Layer 10 of a small transformer language model trained on English Wikipedia (14 layers, counted from 0, width 128).
A neuron's activation on a vector x is ReLU(weights . x), where the dot is the dot product.

Input weights of the MLP neurons that the questions are about. A number n stands for (n - 500) times 0.0007.
n16: 570 169 638 439 615 302 375 449 637 548 767 402 715 345 470 581 420 325 466 576 531 538 584 457 488 561 383 584 718 428 348 579 633 441 392 595 492 442 333 294 497 528 417 602 583 806 369 662 581 597 350 602 625 551 741 440 420 683 335 286 353 694 445 572 430 571 333 282 504 552 673 260 492 305 627 468 555 537 551 465 591 585 504 674 432 396 638 341 546 544 460 420 233 558 698 500 842 357 645 454 413 555 295 578 668 370 667 705 333 422 576 572 449 484 489 445 695 461 523 530 477 664 411 521 575 437 538 299
n53: 650 475 353 455 346 471 399 694 460 547 384 953 562 477 516 717 318 661 345 449 441 654 509 404 592 541 606 471 541 436 459 815 646 334 562 601 464 574 605 537 377 517 555 467 412 373 597 424 552 496 504 413 710 554 466 606 566 551 496 690 376 448 363 559 657 701 504 174 576 475 304 572 416 554 635 246 382 487 295 664 553 574 428 315 623 672 542 760 565 538 331 372 307 488 698 626 872 520 521 619 656 488 487 382 464 676 706 395 496 417 333 791 630 458 484 861 608 408 393 608 205 567 453 620 487 600 393 689
n83: 697 627 476 472 443 305 527 463 598 504 463 881 645 648 488 413 545 500 385 492 637 521 640 504 275 312 634 492 572 310 828 528 591 721 659 528 337 548 426 414 444 442 467 427 554 704 646 367 556 679 319 462 475 331 403 394 627 530 722 337 667 230 300 512 372 302 340 335 651 329 741 557 642 588 685 443 459 433 422 749 492 782 267 597 369 579 508 412 412 332 377 529 480 357 480 650 686 519 581 433 549 380 330 368 625 520 516 601 468 368 543 609 460 773 581 476 475 750 484 465 516 492 485 370 460 214 507 488
n92: 246 504 445 504 659 496 476 599 456 425 256 493 544 654 309 632 283 333 566 448 390 532 496 442 344 514 596 596 555 373 543 405 768 270 478 445 686 500 542 412 516 421 474 507 504 515 649 503 410 771 543 603 504 554 456 622 784 324 376 610 630 579 529 507 327 566 709 493 504 526 343 567 445 627 633 474 364 530 679 546 567 536 559 753 574 550 485 417 324 292 537 496 529 640 302 251 530 451 617 696 382 500 566 300 521 617 451 386 387 359 546 518 456 408 413 460 508 616 475 608 630 551 592 647 413 482 793 421
n98: 695 607 773 556 386 647 416 394 504 441 456 290 529 395 249 575 549 354 514 392 409 584 598 600 595 370 508 215 457 529 723 336 297 731 448 529 288 453 514 505 300 372 616 452 643 849 753 596 484 748 125 205 358 199 510 442 456 580 667 800 528 609 205 718 500 481 708 645 413 481 514 442 384 286 694 316 543 777 717 247 370 434 608 669 203 758 346 557 417 656 513 407 457 646 543 750 510 215 198 810 302 862 495 492 653 692 417 380 462 481 439 532 731 297 372 486 431 486 462 628 657 524 532 504 467 452 555 594
n128: 570 458 628 565 370 406 566 278 273 407 380 595 450 751 374 411 442 572 358 453 500 456 352 450 541 436 580 601 659 457 652 554 586 312 463 512 169 749 472 456 518 372 299 351 600 395 689 489 514 401 674 457 615 521 513 806 462 369 355 383 524 372 463 265 365 396 577 492 370 592 476 496 371 376 422 529 204 268 362 419 629 516 391 563 361 174 566 447 508 386 458 419 562 557 425 363 449 345 243 573 446 550 613 286 444 380 692 346 441 220 391 720 791 886 559 421 461 459 570 488 570 678 461 671 450 670 739 516
n150: 186 542 608 427 445 488 469 328 240 504 526 595 570 466 354 370 481 403 567 343 304 369 767 682 790 371 638 378 418 368 504 462 617 331 418 679 508 496 207 379 565 603 609 355 572 403 620 546 408 337 841 829 453 334 513 731 608 488 591 605 496 924 554 769 488 625 676 561 487 529 480 276 283 492 686 302 479 350 473 463 266 295 647 458 656 406 496 594 466 597 577 305 417 627 333 542 470 608 450 512 374 397 558 336 327 367 632 567 386 583 456 564 637 542 464 634 397 517 520 365 455 396 375 463 388 620 647 369
n168: 452 610 537 570 432 650 343 556 465 467 508 667 285 687 172 531 671 683 424 398 440 675 324 464 548 488 479 500 647 430 496 472 673 508 315 476 373 366 465 449 483 241 714 176 465 447 374 540 645 330 469 575 676 548 564 358 389 306 496 225 681 372 512 395 528 612 581 726 472 423 461 736 480 408 600 415 645 351 470 339 310 453 500 520 455 382 432 812 478 410 419 480 520 504 766 629 574 500 340 453 678 651 254 462 325 376 813 629 624 500 636 415 552 419 450 649 388 544 788 358 683 576 421 536 512 544 642 429
n227: 579 387 573 442 594 571 470 327 483 520 751 611 310 449 595 547 659 714 375 431 552 507 712 516 734 627 605 527 368 496 275 408 504 647 441 572 201 543 250 535 348 541 452 237 462 331 408 668 602 446 465 595 492 639 472 440 637 552 766 516 634 549 615 556 563 556 610 543 693 343 406 549 540 429 454 565 480 541 585 516 527 492 352 436 387 707 332 830 562 313 287 423 448 500 544 784 606 588 524 441 327 476 424 449 373 110 727 624 401 500 593 712 364 428 625 636 463 603 677 519 730 536 414 332 588 739 570 402
n234: 576 541 588 429 624 464 555 588 491 637 485 421 580 593 676 767 652 426 338 125 274 487 363 315 337 514 475 550 474 574 622 613 374 524 260 668 507 361 398 687 270 451 277 464 626 515 409 424 631 357 383 288 545 609 318 603 487 250 598 328 503 249 320 570 403 591 530 415 357 507 539 566 584 388 485 522 493 474 601 507 454 486 467 398 496 404 395 496 625 478 507 526 431 364 511 566 530 493 296 664 562 500 526 288 613 489 658 631 339 608 401 619 354 386 448 365 556 489 378 330 659 681 500 480 598 482 494 436
n239: 534 457 344 724 407 458 500 539 570 539 430 23 306 757 407 533 429 474 629 578 147 716 548 712 508 533 608 380 458 539 504 632 496 400 299 398 651 295 373 463 308 386 354 470 688 676 535 446 605 395 421 597 539 331 654 586 516 678 313 436 492 356 504 513 580 492 453 189 285 543 392 673 534 555 690 608 385 614 539 733 484 421 492 662 617 521 670 752 539 288 504 543 411 408 620 462 487 610 406 766 290 559 235 701 648 530 480 538 331 817 512 627 666 393 326 462 355 517 374 516 534 508 209 515 351 589 583 324
n309: 508 731 507 512 602 744 428 363 590 411 500 389 504 477 720 508 347 412 457 610 545 514 302 401 389 512 543 274 541 784 475 496 671 461 374 438 413 606 691 608 482 351 737 488 373 433 557 572 568 453 540 883 496 471 297 504 477 404 59 608 651 568 553 809 406 694 397 307 609 617 573 252 654 726 560 400 396 325 626 427 560 443 448 421 693 508 471 447 526 593 606 504 368 354 334 442 432 833 504 553 612 414 276 262 532 545 436 633 354 615 677 572 409 300 461 276 594 529 203 433 726 500 500 441 488 628 642 402
n311: 584 446 415 409 542 653 304 518 743 342 541 315 518 419 386 504 418 590 332 459 637 531 283 628 108 440 717 232 551 518 408 567 450 350 334 544 368 722 688 169 323 400 736 460 560 482 463 443 606 500 721 791 636 425 344 728 475 434 527 612 236 655 597 558 474 301 565 573 487 178 504 505 340 469 629 518 598 335 692 504 341 348 416 398 554 661 549 203 335 315 292 640 593 552 380 562 591 330 584 444 536 535 647 424 582 588 645 491 175 588 534 496 558 742 513 336 317 429 461 754 579 518 396 147 412 429 445 635
n340: 345 496 689 267 344 483 424 618 647 726 576 634 435 715 508 644 593 482 777 540 757 622 668 392 124 445 816 364 581 553 629 631 606 586 252 561 354 462 588 454 587 536 601 561 391 513 536 456 611 540 581 686 473 344 439 632 580 508 431 500 425 384 315 605 393 483 684 585 676 597 385 341 771 535 586 768 417 711 528 390 437 748 500 264 610 517 552 534 539 372 536 673 539 334 705 783 633 583 587 564 622 638 221 418 609 470 358 522 350 565 175 685 526 377 442 326 815 569 615 687 271 470 439 718 431 504 542 658
n341: 598 215 699 450 373 562 288 404 472 476 651 539 358 739 331 748 599 468 353 670 488 427 452 390 401 323 635 318 511 662 743 588 824 507 582 516 519 660 309 512 586 447 460 255 508 564 416 543 428 459 392 409 423 591 584 624 533 323 460 616 496 512 618 220 645 710 631 365 384 632 403 367 687 343 780 564 289 529 599 562 462 695 504 599 267 582 234 418 475 395 394 589 448 539 488 440 245 409 690 729 648 339 333 425 492 464 523 548 559 551 481 290 690 308 421 599 480 453 504 394 528 500 489 511 555 567 552 484
n347: 422 489 500 353 500 430 368 420 484 635 271 515 575 300 382 544 497 626 350 477 779 467 527 549 410 507 533 680 560 280 295 511 514 365 711 443 186 422 471 562 693 519 462 556 467 519 458 593 444 628 401 688 423 552 500 500 604 521 462 420 421 624 578 447 415 440 538 482 409 758 500 469 530 646 566 550 523 628 549 555 558 378 412 398 557 478 338 634 483 649 240 423 274 433 803 583 523 662 549 382 530 354 662 461 628 305 645 651 227 705 390 722 244 177 575 749 469 635 452 536 429 410 514 490 511 500 400 537
n380: 548 680 432 519 618 296 263 563 659 731 832 514 409 548 377 514 741 373 377 696 625 672 559 514 854 472 386 463 710 598 305 611 568 500 637 644 449 533 620 365 642 702 147 514 283 427 736 421 654 376 373 545 407 768 553 481 620 464 629 515 431 475 910 223 704 361 655 369 451 670 397 485 814 381 440 267 659 565 798 566 267 779 556 519 495 265 317 538 295 544 557 515 678 349 621 774 633 555 803 566 331 619 471 632 640 308 722 375 449 567 472 537 582 451 518 780 391 443 713 670 457 179 459 663 433 505 513 713
n411: 542 479 602 447 373 334 525 403 628 582 717 429 387 581 532 282 605 172 252 655 593 618 577 580 408 504 437 402 665 384 550 597 713 393 169 369 791 426 589 145 445 781 420 857 548 483 574 419 538 361 508 750 466 446 496 381 558 508 429 356 330 539 496 457 542 529 345 647 415 636 438 295 470 613 360 509 272 478 368 479 398 591 435 449 415 549 437 745 664 607 438 620 517 500 750 462 754 552 416 414 487 258 572 641 162 340 496 563 470 204 810 463 534 496 536 475 674 496 438 464 634 312 461 707 508 378 519 541
n459: 515 461 580 463 707 466 484 758 447 433 555 542 496 447 340 594 536 683 540 790 581 312 719 717 462 474 477 485 298 418 648 334 468 652 662 358 360 624 511 429 434 394 585 603 540 430 361 423 661 480 627 660 406 595 262 249 617 439 393 419 599 441 515 391 602 446 369 545 767 577 545 535 608 382 404 593 381 559 535 537 637 496 642 438 617 669 469 738 636 547 493 344 366 391 461 296 531 544 638 729 473 709 558 431 366 626 326 592 277 462 760 533 742 643 584 431 524 359 451 467 523 618 295 452 481 779 493 591
n463: 508 325 483 376 780 549 558 566 482 567 513 390 729 425 582 468 366 542 492 576 578 626 743 557 578 412 565 303 581 420 740 529 585 647 549 714 484 464 595 692 422 331 587 492 488 192 412 538 544 521 641 603 681 328 529 255 515 496 603 388 472 504 676 284 431 660 489 540 712 363 379 680 533 312 192 537 545 538 367 468 643 597 578 178 508 597 582 541 466 257 235 311 430 225 587 459 576 614 426 568 508 574 273 288 484 512 413 475 358 471 552 623 446 313 379 620 266 816 464 366 496 643 373 518 471 126 333 617
n476: 519 469 573 377 366 399 560 446 523 683 516 390 208 674 337 660 596 330 609 605 531 430 461 587 348 544 707 418 361 625 583 504 292 626 459 626 526 601 346 363 467 441 496 470 690 589 631 608 422 500 478 830 309 492 508 269 648 450 321 300 522 751 390 407 681 226 539 604 569 585 601 690 569 337 563 303 546 476 232 396 578 717 448 404 566 224 397 436 621 469 321 368 492 440 500 366 730 591 744 489 458 417 355 592 500 496 419 435 460 405 500 537 515 450 674 477 567 333 342 493 549 451 568 343 466 534 540 335

Each question shows a token from some text and the vector x that enters the MLP there. A number n stands for (n - 500) times 0.019.

"et": 535 533 462 392 537 474 741 589 387 484 513 524 468 564 505 443 561 608 510 451 582 531 422 519 420 564 417 528 355 459 514 462 592 242 444 470 465 458 634 546 672 463 420 521 485 436 489 520 327 561 433 614 567 476 436 592 508 685 505 585 543 463 371 595 553 563 464 508 514 467 571 449 546 372 494 489 452 476 519 495 383 494 362 560 516 374 501 513 504 535 525 471 500 569 590 517 508 431 423 455 463 508 426 658 435 477 335 368 613 449 453 428 551 475 456 465 510 476 620 387 523 457 495 310 400 490 427 398
Which of these neurons fires most? n411

" S": 422 390 356 540 585 494 656 430 342 502 565 511 482 468 610 484 484 649 525 441 445 283 478 441 470 436 502 566 479 600 493 527 563 464 414 491 718 544 492 496 778 542 509 487 461 489 491 461 211 438 338 496 527 494 536 580 452 554 475 502 572 479 327 444 641 504 401 513 489 464 511 527 498 481 491 578 509 513 506 672 471 465 521 429 453 484 458 372 488 432 529 569 509 532 452 545 566 426 488 472 556 577 468 551 437 522 473 470 614 467 479 377 508 527 508 389 476 517 496 403 515 603 620 367 454 526 409 559
Which of these neurons fires most? n341

" for": 533 536 256 432 439 503 631 536 402 526 456 576 539 313 521 557 554 658 573 420 539 478 471 484 458 538 511 511 435 509 541 506 530 427 429 502 583 477 644 554 737 451 410 578 415 488 468 518 359 410 465 488 497 422 383 534 446 574 462 559 483 446 421 447 572 534 474 557 404 549 516 495 563 549 487 505 508 502 502 607 449 515 427 435 537 500 580 503 549 441 458 521 517 578 427 715 523 548 562 442 530 513 477 759 444 473 422 540 563 455 421 546 545 487 526 505 501 472 459 438 422 434 577 444 354 602 364 504
Which three neurons fire most, strongest first? n53, n340, n347

"man": 493 523 345 437 509 394 851 572 366 535 495 501 529 402 417 426 648 593 590 557 450 261 426 470 436 530 339 500 489 459 459 502 412 297 534 513 534 589 474 487 617 531 548 444 367 430 498 518 92 535 548 434 557 464 608 346 379 552 423 486 494 414 434 565 610 456 479 583 522 510 579 503 504 561 451 426 622 485 437 488 437 450 473 542 491 464 537 589 453 490 572 434 502 495 485 552 556 425 499 548 509 529 497 548 434 508 426 305 534 470 577 540 497 556 453 536 455 471 652 460 464 544 520 474 469 491 341 555
Which two neurons fire most, strongest first? n476, n459

" the": 505 483 453 473 469 501 635 544 410 532 503 482 468 478 636 459 548 713 546 448 487 499 523 528 482 529 430 490 420 520 505 572 472 493 377 507 520 480 626 567 842 505 492 450 521 562 520 478 338 452 457 433 479 480 450 653 549 548 459 595 610 514 476 494 541 593 549 490 463 474 565 479 517 512 547 507 534 532 509 573 387 535 440 469 431 536 591 523 541 447 561 510 507 516 465 751 532 518 517 409 540 584 458 516 504 495 456 453 658 426 440 516 520 444 424 362 546 503 522 496 518 542 547 420 370 536 458 437
Which of these neurons fires most? n340

" of": 509 530 354 485 479 598 598 526 380 530 564 563 500 349 528 453 457 651 681 528 471 584 490 486 489 459 500 496 520 553 565 552 573 373 387 534 605 527 516 473 809 401 441 509 477 593 449 595 316 438 539 459 532 463 456 545 481 552 497 558 565 515 413 499 587 502 491 547 379 530 547 516 580 477 535 659 487 467 398 491 441 486 484 414 458 508 609 493 464 418 569 455 429 593 420 678 467 488 483 486 598 543 448 595 479 563 490 422 517 498 406 536 471 462 463 481 497 480 439 453 443 407 534 466 378 588 339 550
Which three neurons fire most, strongest first? n340, n53, n150

"19": 462 545 383 557 508 500 539 492 379 499 428 594 486 492 644 459 620 663 509 409 523 450 431 500 525 567 330 456 293 529 555 522 442 504 423 522 656 494 489 504 877 467 461 491 514 487 463 485 318 403 463 559 456 447 546 592 518 595 451 485 523 561 511 426 547 460 469 534 520 514 485 383 466 509 472 524 581 416 488 538 564 542 486 462 524 466 552 480 341 522 548 436 567 668 463 522 474 290 528 483 521 639 479 700 403 407 501 324 616 523 438 393 576 450 473 462 523 569 523 413 419 528 586 350 533 569 425 413
Which of these neurons fires most? n150

"re": 515 427 308 537 471 551 560 553 327 448 511 464 413 405 622 509 659 646 541 525 448 472 495 472 365 543 533 559 464 610 525 521 445 505 401 608 604 562 673 552 567 415 413 436 549 441 448 579 392 365 564 511 490 398 476 619 394 515 563 554 503 497 596 443 477 611 385 507 445 534 523 410 392 537 536 532 573 410 455 535 429 534 536 468 549 519 507 446 487 546 564 556 502 597 508 542 542 463 477 561 493 451 569 534 514 436 446 462 666 399 361 432 404 519 532 473 552 471 466 509 447 544 600 512 468 507 328 446
Which three neurons fire most, strongest first? n234, n311, n53

"ical": 497 410 413 480 459 573 730 535 548 454 548 465 496 440 589 445 530 577 724 481 426 553 478 554 503 619 326 458 454 497 510 478 505 453 480 503 510 517 503 486 833 511 541 418 548 510 476 532 273 570 517 372 514 449 422 566 419 414 620 569 436 474 392 555 516 564 487 567 536 468 566 461 507 533 534 583 490 611 458 515 358 389 393 513 478 418 598 434 317 537 499 495 450 608 366 641 534 498 441 380 440 581 432 661 481 513 502 434 547 558 493 413 496 581 461 533 435 456 553 510 499 516 531 436 479 543 294 486
Which of these neurons fires most? n98

" Is": 510 435 386 450 531 503 567 510 418 503 540 592 450 428 553 581 604 598 408 508 486 338 509 579 477 447 499 563 439 548 495 511 387 321 438 520 482 583 611 488 737 544 616 451 493 418 390 614 258 490 490 485 543 392 510 481 505 563 595 631 532 467 458 687 552 553 456 546 540 607 580 466 460 555 402 581 419 520 506 624 482 506 448 612 467 380 486 383 474 402 627 576 559 512 500 588 530 427 486 420 589 462 476 618 452 414 559 419 529 437 435 459 531 431 551 386 543 566 515 525 466 537 550 371 471 521 451 493
Which two neurons fire most, strongest first? n227, n311

"t": 512 454 377 556 648 544 598 539 429 550 443 487 520 429 558 523 623 554 634 629 485 427 424 544 468 510 355 539 511 640 545 468 477 402 485 568 543 583 668 608 680 523 540 461 512 421 531 582 227 506 587 515 586 452 484 579 437 572 507 611 453 560 454 601 526 539 441 502 492 517 584 522 511 503 632 531 505 435 532 509 414 381 403 547 471 432 466 415 468 569 593 569 530 524 570 507 546 578 394 489 489 613 527 534 531 363 418 457 524 565 494 386 570 359 478 581 454 564 385 407 459 400 460 413 381 492 313 449
Which three neurons fire most, strongest first? n309, n150, n347

"T": 518 510 315 576 469 469 595 524 346 516 439 447 494 350 616 467 611 458 567 461 447 442 545 532 414 501 465 595 414 538 483 554 505 435 532 449 429 559 579 661 879 597 375 534 380 499 413 524 480 506 381 485 509 522 492 644 301 713 482 495 502 479 357 542 554 451 427 446 501 437 499 520 530 535 533 496 453 444 486 543 485 403 431 529 529 481 572 538 394 476 663 514 545 571 561 559 503 487 571 457 577 491 459 761 560 502 559 518 488 531 454 440 505 473 397 501 556 510 567 522 509 514 568 415 452 410 379 403
Which two neurons fire most, strongest first? n347, n239

"ed": 474 487 463 493 491 507 561 655 379 573 523 455 502 488 514 444 480 542 760 476 534 631 509 484 417 485 407 514 600 457 556 491 456 432 408 503 415 552 623 419 674 374 407 565 348 417 446 440 388 490 567 454 528 423 517 602 411 584 649 435 442 494 572 514 581 504 388 599 423 511 500 498 563 408 458 552 512 502 489 493 375 490 540 493 569 439 522 484 416 437 536 465 557 568 313 652 474 319 511 540 557 449 530 723 620 430 467 421 585 430 522 575 467 511 387 491 475 534 522 565 470 482 556 543 490 502 457 499
Which two neurons fire most, strongest first? n380, n340

" a": 512 440 336 480 562 553 785 551 414 454 469 596 454 535 631 514 517 617 599 450 478 441 469 494 478 497 443 508 441 552 521 564 601 517 425 517 532 490 624 541 803 478 543 507 468 435 544 438 367 506 450 434 587 528 512 584 580 563 560 490 611 447 461 401 533 515 418 489 451 475 587 435 555 482 468 589 568 591 445 566 479 585 549 427 467 624 496 483 476 406 533 464 508 589 514 670 593 479 479 385 515 568 521 561 449 524 261 362 542 397 563 507 448 462 420 385 446 557 528 496 471 494 506 401 408 521 410 462
Which three neurons fire most, strongest first? n463, n83, n340

"id": 495 483 388 430 607 427 782 592 462 552 524 466 517 449 467 448 641 596 534 401 525 291 445 476 476 489 318 473 416 370 476 507 430 350 487 469 415 537 563 515 777 523 530 539 489 538 489 664 151 543 475 564 511 569 595 473 437 618 517 568 583 540 335 627 503 436 470 489 480 525 512 420 442 449 540 584 433 519 445 611 478 425 281 546 552 516 513 353 450 517 532 458 509 486 408 509 412 519 534 547 503 642 507 422 469 506 470 490 552 492 426 498 473 509 491 534 502 497 701 504 543 479 463 480 436 492 307 509
Which two neurons fire most, strongest first? n347, n150

"ic": 513 461 355 483 612 546 663 622 473 485 623 541 579 486 652 459 515 627 600 547 562 362 524 492 415 500 500 509 415 533 488 503 511 372 497 534 399 648 591 640 649 536 654 446 525 450 387 656 398 567 549 446 532 538 564 524 364 548 517 596 540 504 434 635 604 414 468 495 485 472 565 448 449 510 519 604 492 511 455 541 455 472 393 582 450 539 520 465 448 568 523 487 486 556 445 613 523 484 453 428 458 524 569 543 569 471 545 483 543 563 420 493 573 457 481 543 413 589 460 531 473 420 592 185 490 536 429 468
Which three neurons fire most, strongest first? n311, n227, n347

"8": 581 475 496 608 617 489 497 490 405 452 302 520 510 421 654 477 641 656 568 511 538 406 548 541 501 502 242 554 497 431 559 532 486 374 489 437 561 502 581 520 797 498 440 477 533 558 460 566 382 559 513 515 537 505 540 663 524 561 513 494 572 511 469 565 515 528 529 663 395 479 470 442 492 605 504 526 517 543 451 463 441 458 436 620 436 519 504 386 416 486 483 408 491 572 374 539 432 426 578 525 577 481 401 557 442 478 546 484 687 504 518 372 543 383 466 457 497 568 598 567 513 550 529 302 408 567 426 499
Which three neurons fire most, strongest first? n92, n341, n150

" r": 622 415 327 501 428 470 651 459 336 474 489 439 465 504 485 506 555 635 629 442 508 499 466 473 595 510 379 500 399 547 468 498 433 442 395 451 634 523 454 531 701 544 425 506 523 524 402 501 463 503 406 579 587 546 369 518 438 586 470 509 541 521 407 583 502 489 286 478 486 547 544 502 573 540 481 515 528 557 500 702 490 513 453 457 462 451 434 433 447 471 583 556 523 491 520 543 578 405 549 442 501 565 505 659 509 514 274 555 613 396 390 417 364 532 455 402 479 521 577 482 460 508 611 384 554 392 367 445
The most active neuron and its activation: n16, at about 0.44

" were": 517 480 323 513 419 473 696 546 442 506 406 438 470 467 538 518 546 648 548 555 525 563 491 470 453 442 443 541 492 441 495 524 456 410 331 567 637 529 600 513 743 525 433 500 339 543 454 506 315 503 450 460 457 433 461 543 508 621 592 552 477 478 356 518 613 478 369 491 518 475 607 438 514 492 397 521 466 439 522 604 501 533 462 423 542 527 520 454 467 421 557 477 498 546 495 661 511 533 490 510 493 507 475 736 473 462 467 472 545 513 489 557 362 504 404 454 641 535 446 564 443 523 601 366 397 533 469 443
Which of these neurons fires most? n340

"M": 472 476 395 479 631 459 816 504 441 441 460 458 466 473 566 362 582 552 642 560 539 484 507 471 400 459 477 559 398 566 425 464 465 500 484 490 554 536 577 586 777 435 438 520 418 463 448 423 375 510 376 537 442 614 546 524 350 583 456 479 608 521 366 445 591 455 396 538 480 459 506 536 460 479 554 448 548 495 469 565 486 473 471 578 441 458 453 531 379 515 521 557 422 564 546 576 585 415 572 434 529 518 498 593 552 458 356 446 591 410 442 352 583 478 454 453 428 431 638 436 531 572 581 305 545 596 443 416
Which of these neurons fires most? n476

"p": 505 551 463 533 400 547 795 598 520 496 414 527 529 592 619 439 462 468 549 358 536 365 520 495 397 630 278 523 455 536 486 504 352 534 461 497 600 533 573 523 694 493 444 481 462 569 443 670 227 423 419 520 601 495 428 716 446 554 518 438 569 483 438 529 506 578 245 485 548 554 522 463 529 640 453 475 562 574 502 570 421 551 488 444 457 397 506 523 528 573 535 537 560 603 480 521 535 439 490 526 471 638 565 542 552 569 471 461 522 509 416 431 483 527 396 532 451 524 616 453 509 477 431 483 518 468 361 463
Which of these neurons fires most? n234

"s": 460 441 422 508 563 536 687 540 401 457 547 416 527 590 697 418 594 595 630 473 429 258 390 503 465 488 447 500 557 484 556 526 428 333 386 496 426 503 616 388 653 430 629 550 550 451 486 502 385 468 500 554 596 377 488 446 501 573 581 420 581 397 363 433 622 497 440 547 449 529 431 519 556 436 413 589 480 556 524 510 516 490 323 609 537 435 509 426 541 506 558 552 573 518 525 517 550 508 501 462 500 494 468 575 532 482 376 365 569 609 501 517 554 444 458 524 505 514 608 430 424 497 553 245 476 480 379 521
Which of these neurons fires most? n239

" N": 569 423 301 632 679 450 552 487 298 467 501 450 504 509 628 461 619 704 500 502 473 523 476 517 529 546 483 507 308 535 529 542 434 501 417 461 489 510 521 552 694 576 513 465 484 466 530 486 436 537 451 512 479 510 479 537 406 545 516 565 599 477 364 500 652 476 466 574 479 542 502 484 464 515 477 561 548 564 480 589 374 488 385 509 443 490 479 414 461 445 568 594 537 545 525 529 460 323 620 370 672 490 521 504 365 444 510 465 525 455 499 341 523 427 471 409 479 450 512 539 475 605 482 450 429 495 395 505
Which of these neurons fires most? n341

"c": 492 510 413 553 381 588 717 514 457 599 486 499 539 418 606 410 584 576 470 503 487 360 420 430 444 417 556 525 467 569 500 581 421 419 459 480 586 569 613 570 563 502 422 464 462 569 390 638 238 601 457 463 565 588 513 665 451 607 563 599 553 487 533 521 544 498 517 544 509 453 516 475 602 554 419 544 551 520 533 522 515 599 436 470 499 471 492 571 580 580 469 533 504 605 346 540 496 552 440 607 487 528 533 807 545 493 564 397 620 520 422 551 455 352 547 508 573 524 592 496 496 400 573 341 392 554 457 487
The most active neuron and its activation: n347, at about 0.18

"7": 615 525 335 636 577 469 351 525 446 382 345 496 428 436 698 525 620 702 604 511 465 442 435 568 543 505 338 577 336 444 531 506 501 459 447 525 639 512 486 498 701 477 477 506 518 540 360 609 440 431 479 527 506 648 520 591 494 569 515 503 575 548 515 488 439 528 485 531 527 456 480 463 475 521 519 575 528 507 479 543 467 488 329 513 458 532 468 477 352 507 462 474 581 565 485 496 493 361 475 431 622 555 501 661 442 474 469 396 613 515 460 343 561 361 468 481 413 497 605 534 508 466 543 351 472 553 415 400
Which of these neurons fires most? n168

"ele": 571 474 422 486 587 491 617 568 456 610 552 477 449 351 591 543 482 595 540 540 490 455 445 519 450 608 380 571 407 603 512 541 477 550 394 407 569 530 558 572 749 428 445 441 435 482 421 598 429 449 499 425 476 444 433 453 397 525 533 473 642 460 447 549 563 521 294 489 396 534 628 466 381 538 577 428 405 429 493 475 466 458 403 595 514 460 410 460 359 656 633 591 424 630 473 504 583 411 599 429 552 603 521 501 453 493 586 529 564 454 543 431 608 534 513 469 529 554 535 532 519 571 478 473 531 510 429 522
Which of these neurons fires most? n16

"+": 566 476 268 611 510 494 753 527 315 448 545 542 561 417 603 482 624 622 579 593 453 341 526 496 463 594 393 492 538 530 459 438 622 344 495 449 464 477 679 566 672 493 600 512 472 484 440 709 562 516 336 468 462 486 599 491 431 591 611 522 523 450 478 581 571 506 335 534 528 501 522 466 585 435 527 559 477 446 464 581 489 525 405 553 394 542 498 496 375 479 534 530 529 455 471 641 509 472 605 468 541 527 457 620 519 457 569 449 648 499 458 461 542 482 397 458 543 487 584 510 463 507 591 432 512 516 442 469
Which of these neurons fires most? n83

"2": 523 498 509 559 480 483 647 524 339 456 342 505 521 376 668 466 568 583 626 545 587 526 448 462 534 439 341 598 512 447 519 534 519 368 477 541 574 530 565 454 809 487 428 564 373 544 426 586 375 455 523 531 549 450 558 611 536 529 524 507 456 464 445 513 463 576 510 618 415 464 447 492 511 581 444 605 505 429 462 458 477 412 471 540 491 411 561 413 396 513 570 389 415 536 393 543 480 443 579 514 527 451 480 490 464 401 476 345 601 461 456 418 520 391 388 483 556 552 545 515 471 626 570 280 331 519 443 528
The most active neuron and its activation: n128, at about 0.94

"ass": 552 470 332 472 608 589 542 673 379 417 488 438 472 441 728 372 439 536 685 469 425 472 459 482 524 552 460 531 422 528 468 464 536 469 468 508 693 476 634 524 854 595 505 419 557 478 359 522 441 424 485 534 481 490 539 547 485 520 504 576 502 529 433 411 486 463 410 483 442 479 456 439 434 585 513 521 458 619 509 505 434 516 539 589 586 437 563 510 295 469 442 472 596 577 400 515 541 557 510 559 435 638 571 576 527 420 488 461 629 597 469 407 520 482 465 510 451 593 497 484 472 420 565 476 449 564 355 486
Which two neurons fire most, strongest first? n239, n92

" ": 514 451 305 565 519 528 486 442 258 470 499 484 514 460 606 402 626 584 608 419 416 534 545 362 497 588 379 594 350 481 545 587 474 483 449 553 521 584 591 484 812 385 460 498 408 572 526 479 229 418 388 515 488 578 489 634 490 461 517 575 501 538 512 417 505 457 605 497 545 553 598 416 528 526 526 612 508 395 514 466 502 585 412 550 527 379 476 482 370 458 553 471 547 536 333 518 524 375 471 427 468 543 576 587 411 512 462 394 639 480 502 467 534 501 410 386 511 516 487 485 424 500 516 402 535 565 488 416
Which of these neurons fires most? n128

"ine": 420 583 356 534 612 489 746 481 487 398 463 599 509 433 519 520 640 721 441 432 538 432 425 421 399 549 495 511 350 590 512 475 378 318 491 497 508 576 514 551 627 560 547 406 361 413 592 584 317 572 466 531 546 497 504 507 395 601 526 637 492 472 487 576 561 631 513 553 451 479 514 542 492 531 495 572 517 549 465 565 434 473 479 520 454 503 404 566 465 552 543 433 597 584 553 624 512 496 518 517 415 432 524 733 425 487 464 353 602 460 448 497 463 474 490 526 460 506 569 486 502 465 565 386 428 521 410 435
The most active neuron and its activation: n227, at about 1.5

"R": 539 415 293 531 584 447 710 490 339 423 395 416 428 356 610 432 490 623 582 453 536 415 515 546 467 559 367 492 390 452 512 458 492 354 437 528 405 530 558 601 749 687 475 598 575 491 436 600 470 488 399 514 491 523 626 527 398 701 501 464 581 458 408 663 453 464 435 516 433 459 537 473 545 516 444 468 561 516 485 553 489 382 355 538 513 461 585 560 421 498 578 551 562 504 557 484 531 566 526 391 497 432 553 635 498 477 424 460 617 514 460 446 540 499 404 465 466 457 591 446 497 535 628 425 446 479 429 443
The most active neuron and its activation: n347, at about 0.74

"oun": 577 466 483 537 602 521 664 599 379 571 397 582 623 345 683 506 568 625 494 474 466 377 508 470 419 573 491 503 470 487 498 533 444 413 481 471 620 487 614 603 690 495 483 526 342 530 361 528 524 571 497 524 617 556 430 596 392 467 524 578 549 542 594 370 487 501 437 474 487 583 504 407 513 555 400 470 601 494 514 565 378 495 424 456 519 460 604 526 525 526 506 471 474 558 374 592 552 542 517 540 510 497 538 610 544 428 486 457 628 562 509 437 589 473 563 616 417 522 534 522 511 485 601 406 459 495 319 457
Which of these neurons fires most? n347